Layer 5 of a small transformer language model trained on English Wikipedia (12 layers, counted from 0, width 64).
A neuron's activation on a vector x is GELU(weights . x), where the dot is the dot product.

Input weights of the MLP neurons that the questions are about. A number n stands for n times 0.0065.
n12: 5 -26 8 8 -9 11 12 20 -24 -1 -10 13 6 -15 3 -9 -17 10 8 4 22 3 -29 -12 -9 20 4 -6 3 -9 9 -10 -13 21 -7 -17 -31 0 -26 40 -19 9 20 7 -39 -4 16 20 -29 -9 -6 -13 -6 10 17 -3 10 -38 -14 32 -8 12 -3 0
n17: 22 -8 23 -3 -9 36 60 -6 0 -26 -20 -2 29 41 2 20 14 30 -27 13 13 33 32 5 24 3 -12 -21 -13 -7 10 3 -27 -7 -2 12 13 -14 -32 -43 -73 -19 -27 40 -18 -30 -7 13 21 32 6 8 11 -29 24 -20 -20 -1 -10 -9 17 22 -37 -8
n27: -7 3 22 -37 -15 14 -9 13 1 -9 -18 -16 -3 -8 42 16 -1 10 35 9 2 -13 12 36 34 -10 -6 -16 -3 -18 13 -32 -25 16 10 -9 -35 15 -1 14 12 -35 -26 -31 -8 46 -35 -4 50 3 14 -26 -14 -12 24 3 -25 -4 27 19 -26 -5 13 -7
n59: -63 39 -19 15 -2 49 4 -19 -6 -14 25 0 -27 30 -7 -10 9 21 -2 11 41 24 -30 -11 24 -30 -5 25 27 6 8 -11 4 27 -31 17 -23 -1 11 31 -6 -23 4 -41 -29 3 -13 11 -16 -5 9 15 -3 -82 11 -16 11 33 -8 25 -5 -17 0 23
n61: -1 1 16 4 -13 -28 -42 -6 -29 3 -36 -8 1 -1 10 -40 -62 -31 -16 54 -19 -7 -39 9 -37 8 26 -31 26 56 -11 33 -23 24 -15 9 6 2 34 -7 8 14 30 -13 -47 6 15 -13 2 24 17 11 10 20 0 -22 -16 -5 26 18 -19 -3 46 9
n66: -13 -14 9 43 -14 -33 1 1 -67 58 -8 15 23 -17 1 17 -21 8 -11 -11 2 36 2 -6 -36 7 -9 20 30 3 34 1 -14 8 -9 10 9 2 17 2 -34 -12 11 10 11 -6 40 -33 -31 14 17 -32 41 -19 22 -10 -10 -11 27 6 12 -2 24 -9
n69: 29 -3 55 34 0 19 25 15 -23 -20 -27 -12 14 -15 -40 1 -31 4 -54 30 10 -24 10 19 22 -21 -36 44 8 14 1 -11 -3 18 -4 -10 -17 26 15 -34 20 -29 -22 -9 13 -20 15 16 -26 1 13 0 -11 29 4 -46 -43 -8 27 -3 -16 14 -13 -4
n84: 29 -26 -13 13 -5 6 13 6 33 -4 -19 -13 10 5 -7 38 8 -17 3 8 1 -20 16 -14 -30 28 -13 -8 -12 -33 1 9 -6 20 -24 -2 -35 -50 -32 -4 16 6 6 27 -28 -29 -33 40 21 49 5 2 22 -17 28 12 -3 -4 30 -1 0 -2 -2 -11
n102: -1 -4 5 -3 -12 33 19 -6 0 -22 -24 -20 -40 7 2 6 -22 -5 2 0 9 -4 42 -13 21 42 -32 2 35 -13 24 -27 -51 -31 -13 16 7 28 11 -24 2 -30 19 -27 14 26 -32 12 25 27 7 -6 -56 -49 -4 28 9 6 54 -23 18 11 3 2
n103: 1 -8 -22 16 -21 18 1 -30 -19 22 -16 -11 -27 6 38 -5 4 -2 -41 7 28 -19 -27 11 -46 3 24 16 32 17 24 -16 1 19 3 25 -12 40 42 18 24 17 -45 -33 41 16 29 14 -25 29 9 22 -29 15 23 0 -2 -19 20 5 -30 6 -11 -27
n105: 5 15 16 -29 0 21 -7 13 9 14 -18 -24 18 25 -43 7 -3 -26 -22 17 22 23 -1 7 23 -16 -17 26 12 2 11 -19 2 4 -18 21 -25 9 -24 -17 6 -12 -9 7 12 25 -12 -9 29 12 -3 -1 -26 -53 11 -23 -11 -41 28 26 5 0 -4 20
n109: 25 1 24 -31 -7 8 8 1 -51 9 -24 -11 39 -36 -6 -60 -20 -7 -6 26 11 8 -11 -12 -21 -13 -4 -21 13 8 -2 -13 14 14 -6 -13 6 25 8 35 9 17 26 -32 -6 -4 -10 -5 6 -10 28 -23 18 6 -9 -36 8 19 -2 53 2 26 14 13
n122: -33 -10 18 -9 6 15 35 11 0 -13 -45 21 7 -4 -41 -10 -23 -6 18 9 -35 -22 6 -1 33 -6 -1 -5 17 26 9 6 -11 23 -5 5 -34 10 -2 13 65 -31 -17 -1 -31 16 2 35 -39 29 24 8 5 35 -34 -31 -21 -13 -12 11 22 -17 22 19
n123: 7 -2 51 -14 -28 20 -29 -23 -27 48 4 61 52 35 -56 -40 -36 17 -60 -14 -5 -8 15 33 -13 26 1 -1 23 -13 -3 5 -37 25 -23 -13 -26 37 2 21 -7 -45 -11 -17 -16 32 23 -40 30 -1 25 42 -12 -18 -7 24 4 -26 22 13 14 32 40 -8
n128: -19 -17 -54 -22 -18 19 20 -28 55 -3 23 89 20 24 20 18 -52 -72 16 -13 -1 10 0 -52 -48 47 6 -68 6 20 -5 5 -18 13 20 2 46 45 25 4 -45 -5 26 20 -4 -13 -7 9 -18 7 15 9 9 9 24 -22 -28 -59 19 41 -15 12 42 7
n135: 4 -27 5 -14 0 4 -5 8 0 -13 4 -2 4 -20 27 2 22 -41 -28 12 -1 22 32 -13 1 5 25 -16 30 4 -19 -9 -9 14 -22 9 15 -6 -23 56 5 8 5 10 -4 10 2 -34 10 6 4 -7 -9 2 21 -6 1 -5 34 -21 -26 -5 13 -13
n141: 13 -6 34 -17 0 21 -42 -17 18 -20 8 1 95 -17 -15 -12 -36 -36 22 4 -3 29 12 -26 -54 -6 -6 31 7 -24 4 -11 9 4 -34 11 -23 -50 29 4 -13 -6 76 -21 -33 -5 -9 4 -5 -16 24 -10 34 33 -4 -3 -29 -3 22 12 21 8 -4 2
n152: 3 -3 11 -46 -4 22 -11 4 4 -8 -23 8 8 14 16 -33 12 -3 7 15 3 25 -9 40 -15 -8 20 -13 6 -12 4 -3 -2 -23 -34 -1 -13 17 -27 23 20 -3 16 -5 -27 31 11 11 62 -8 -2 -22 1 -1 16 -15 -7 6 12 -4 6 -12 -8 7
n157: -52 12 -49 12 -51 3 -4 -25 33 7 -32 2 -22 -3 2 13 -34 -35 4 11 -6 18 -36 -12 19 -2 32 4 4 -40 32 -4 32 29 12 16 17 40 -9 12 -24 -24 31 16 11 -20 16 -23 15 11 -26 -10 6 6 28 16 -31 16 31 28 -25 11 41 -4
n158: -40 18 35 6 -13 20 47 -24 5 -4 -71 -17 -21 -3 10 5 -14 -34 -38 38 4 6 -16 -7 -9 -7 6 19 36 9 17 -11 29 6 -27 -17 8 4 12 40 36 -11 23 -45 -21 6 18 6 30 5 -4 17 -37 34 2 -5 -22 -4 9 21 -18 -22 19 34
n176: -2 -18 15 -38 -7 11 -23 -2 -9 -1 2 60 68 5 -44 -37 -36 36 -12 -1 -15 3 -2 -18 -8 15 16 -7 -11 -11 0 24 31 2 10 24 -8 -36 15 -5 3 -26 -10 -6 -51 -27 -14 -18 -2 10 35 -23 19 -10 -8 -36 -29 16 9 45 57 30 -12 -2
n187: 2 12 0 23 -13 3 7 -10 -3 27 3 7 -22 -34 -18 -8 -7 11 24 -15 17 2 19 -21 1 51 -26 14 39 2 9 -16 -53 7 34 35 -23 20 22 -32 -50 18 10 21 38 -12 76 -11 -8 41 12 -12 14 -32 -15 18 -32 -3 3 9 25 1 -9 -19
n195: -24 10 -30 -12 -2 25 -4 -11 -17 3 -3 21 -15 -11 -38 46 -18 7 42 -16 -25 -14 -16 -31 -2 9 -34 16 56 -6 21 -25 -14 -22 -17 4 -7 -12 26 -7 20 -51 -32 16 -39 12 -12 11 -16 18 12 6 6 92 31 15 -21 15 17 31 -9 -4 13 -38
n217: -46 11 -1 21 -11 0 20 -23 68 57 -64 -4 36 -11 41 -28 14 15 23 -47 27 -3 -9 -26 12 -17 -9 65 22 14 18 -2 6 21 29 7 -23 -68 7 -9 -10 -48 22 -17 -52 9 8 -49 -22 25 28 -16 20 -6 -25 9 -26 12 26 33 34 -28 24 28
n234: 25 -26 43 -24 -22 31 10 -15 -41 3 20 -3 8 13 -11 2 -2 4 -19 8 29 -11 -19 40 -15 -13 2 -40 -2 0 3 12 6 4 34 -10 -22 6 18 11 26 -28 6 14 -20 -29 -11 -4 0 -14 1 2 1 53 -28 -5 -5 30 9 13 -9 -6 9 31
n245: 64 -12 61 11 -25 14 53 11 -11 -15 -17 -11 7 -39 12 1 -15 8 -34 16 27 5 -10 -2 4 -22 6 -6 15 3 -7 -1 -22 -2 -10 31 7 11 1 -10 -15 4 20 5 6 -20 35 30 5 14 8 20 2 -18 -12 -37 -19 -10 -33 -2 24 -8 -18 -3
n252: 45 -50 -24 16 -9 -7 27 -31 12 -7 25 35 30 -4 35 2 -1 -71 -32 -22 -33 -63 -26 -16 -22 57 1 -29 18 -15 11 -3 -13 -6 -5 -2 1 35 25 -14 -50 2 1 1 31 -49 21 -25 -41 33 21 -1 35 8 1 -11 -2 -1 -3 13 -25 54 28 25

Each question shows a token from some text and the vector x that enters the MLP there. A number n stands for n times 0.07.

"| ": -3 -8 0 6 -20 -26 -15 78 5 5 -7 -5 -1 0 9 16 10 10 -2 1 -9 14 -10 0 -15 3 -2 -19 0 -13 3 -2 13 -6 -6 -2 5 -4 10 -10 -14 2 9 16 0 7 -6 10 -7 -31 -14 18 7 14 -27 7 1 7 -21 -3 -9 -4 0 1
Which neuron fires most, and how strongly? n12, at about 0.44

"featured ": -9 1 0 0 11 -16 -5 86 -11 13 30 -6 5 -8 10 0 13 3 8 -1 -8 -8 -10 -8 3 -1 3 6 -11 -10 -10 -13 -6 -15 0 -3 -2 2 -18 -23 -3 2 -5 13 -2 3 -4 3 -2 -16 -13 -11 24 11 -1 9 7 4 -18 3 8 -12 -10 5
The neuron with the highest activation: n12

"100": 13 -18 -14 -15 13 -34 -3 41 -1 -10 9 1 11 -2 9 -8 27 17 2 -29 -17 1 -24 6 1 -12 -5 8 1 14 -16 22 5 -16 4 -12 16 14 9 -1 -9 26 -4 7 2 8 22 -4 -11 -7 2 7 -21 -7 -34 -15 25 12 -17 10 -11 -3 -35 3
Which three neurons fire most, strongest first? n245, n252, n109

"bo": -6 -9 11 -13 28 -23 6 9 28 -7 -9 -21 -10 -14 13 3 16 5 9 -16 7 -10 -11 -1 1 -16 -12 0 17 -4 -14 4 6 5 -10 19 11 9 -23 -22 -2 29 5 10 -8 34 17 20 2 3 -17 11 -21 19 -13 17 28 -5 -17 -24 -4 -25 -29 5
Which two neurons fire most, strongest first? n245, n152

"inn": 12 -7 -15 39 21 -18 -33 19 11 -2 21 16 3 4 12 -15 -7 -5 4 -2 2 3 -7 15 -12 3 -1 -7 17 3 -23 2 17 -16 -3 -29 8 -4 -9 32 -12 7 -9 -16 24 19 17 1 -5 4 -12 -2 -29 -20 -34 17 29 -3 3 -14 -4 -33 15 -12
The neuron with the highest activation: n135

"; ": 3 16 -20 -4 -19 -22 -7 66 -15 -5 12 -13 -2 8 -11 13 3 21 9 -1 -22 1 -19 -4 1 15 7 -27 -7 -3 -1 4 5 -10 -6 -9 18 8 0 0 -3 -7 -15 8 1 -12 9 14 -11 -11 -14 -1 -1 7 -26 28 6 23 -19 10 -9 -12 -1 6
Which three neurons fire most, strongest first? n195, n234, n12

"V": -9 10 -10 27 16 -20 -16 24 9 6 -5 3 -11 -10 8 -10 0 -17 1 26 -16 -13 -9 13 6 -13 0 9 -11 7 -11 11 58 -11 -18 -26 5 4 8 36 11 26 -12 -9 15 -23 -6 14 15 -10 -12 -5 -30 1 -15 6 29 -1 -3 -18 5 -40 -8 -4
The neuron with the highest activation: n158

"11": 0 11 0 6 0 -18 -11 22 -4 13 5 -5 -19 -11 2 -3 24 25 21 -19 -4 2 -27 11 -1 -27 -12 7 -18 6 -1 10 30 -5 5 -34 1 3 -2 12 2 21 -27 2 7 11 -2 10 -6 -16 -1 16 -43 -9 -12 13 6 9 -32 28 -8 -10 -11 17
The neuron with the highest activation: n59

"D": 11 13 16 5 19 -51 -42 29 -3 25 11 3 -10 6 -4 -4 -4 -3 -3 2 -4 -18 -23 18 -15 -9 -9 2 -22 0 -10 23 59 -8 -9 -20 -1 7 -12 10 0 23 8 -9 2 -15 8 10 3 2 -19 -10 -25 -7 -7 22 23 4 -18 10 6 -18 -15 2
The neuron with the highest activation: n61

"ally ": -2 10 -8 -6 8 -11 3 82 -9 5 34 -8 1 -8 1 8 -1 -10 10 0 -6 4 0 12 4 11 -18 1 -16 4 -26 2 -1 0 -4 19 2 5 -27 -12 4 -4 2 8 7 -7 2 -13 -9 -4 -22 -12 7 8 -6 3 -2 6 -5 -18 8 -17 -3 2
Which neuron fires most, and how strongly? n135, at about 0.18

"em": 2 -9 6 -13 33 -8 -21 17 14 -23 16 -6 25 7 4 -26 3 7 -7 -22 -15 -2 0 8 5 -24 3 -3 6 -6 -25 9 18 -1 -5 -27 14 -6 6 10 13 -12 5 8 -1 22 -8 7 -9 -38 -22 20 -28 20 -4 -7 25 2 -5 7 11 -19 14 10
The neuron with the highest activation: n141

": ": -4 32 -35 -1 -15 -3 -4 44 -13 1 18 -9 -12 26 3 9 1 8 12 6 -10 1 -15 -3 13 0 13 -30 -6 0 -21 12 -6 -2 16 -3 4 7 -9 -25 -3 -3 2 3 -1 0 24 15 -9 -19 -21 -9 -20 -5 -9 32 18 -8 -10 -1 -6 -13 -15 22
Which neuron fires most, and how strongly? n59, at about 0.24

"er": 16 3 -6 9 24 -15 -6 27 -11 -15 36 -6 10 18 -27 -10 22 5 -5 -28 1 -10 0 10 -3 20 -1 -14 0 9 -37 -2 -10 -4 11 -28 6 -3 -11 -29 -7 9 0 -15 -20 33 15 10 8 12 -7 18 -26 15 4 9 25 -4 -3 -5 -10 4 5 -17
Which neuron fires most, and how strongly? n123, at about 1.6

"ill ": 8 5 -6 5 8 -10 -19 80 -5 1 9 11 -2 4 7 4 12 -10 5 -10 7 19 15 13 -11 -14 -14 -7 -12 -1 -11 3 3 -6 4 2 -13 5 -24 0 -2 -1 12 -5 -1 11 -7 9 -9 2 -18 -7 -22 -1 -18 -9 18 3 8 -12 2 -29 -14 0
Which two neurons fire most, strongest first? n152, n105

"ap": -5 -4 -17 -9 42 -14 -10 19 21 -16 12 -10 3 -2 11 9 -15 -5 16 -17 -34 -6 19 17 -6 -22 -3 9 1 19 -34 5 14 -6 0 -17 8 -1 1 2 1 -21 7 -4 15 23 -5 6 4 -14 -14 16 -32 19 -9 -3 4 -8 -19 -6 17 0 -7 14
The neuron with the highest activation: n122

"s ": -3 -6 -1 -9 12 -11 -11 87 11 5 25 3 0 5 4 -5 -12 -2 2 -6 -8 -7 9 11 6 -1 2 -12 -9 -13 -9 -1 -3 -26 12 -18 6 4 -18 -6 -1 3 2 4 -6 -3 6 -10 0 1 -9 -17 -13 3 -11 1 15 -3 4 5 6 -5 -6 6
Which three neurons fire most, strongest first? n152, n12, n27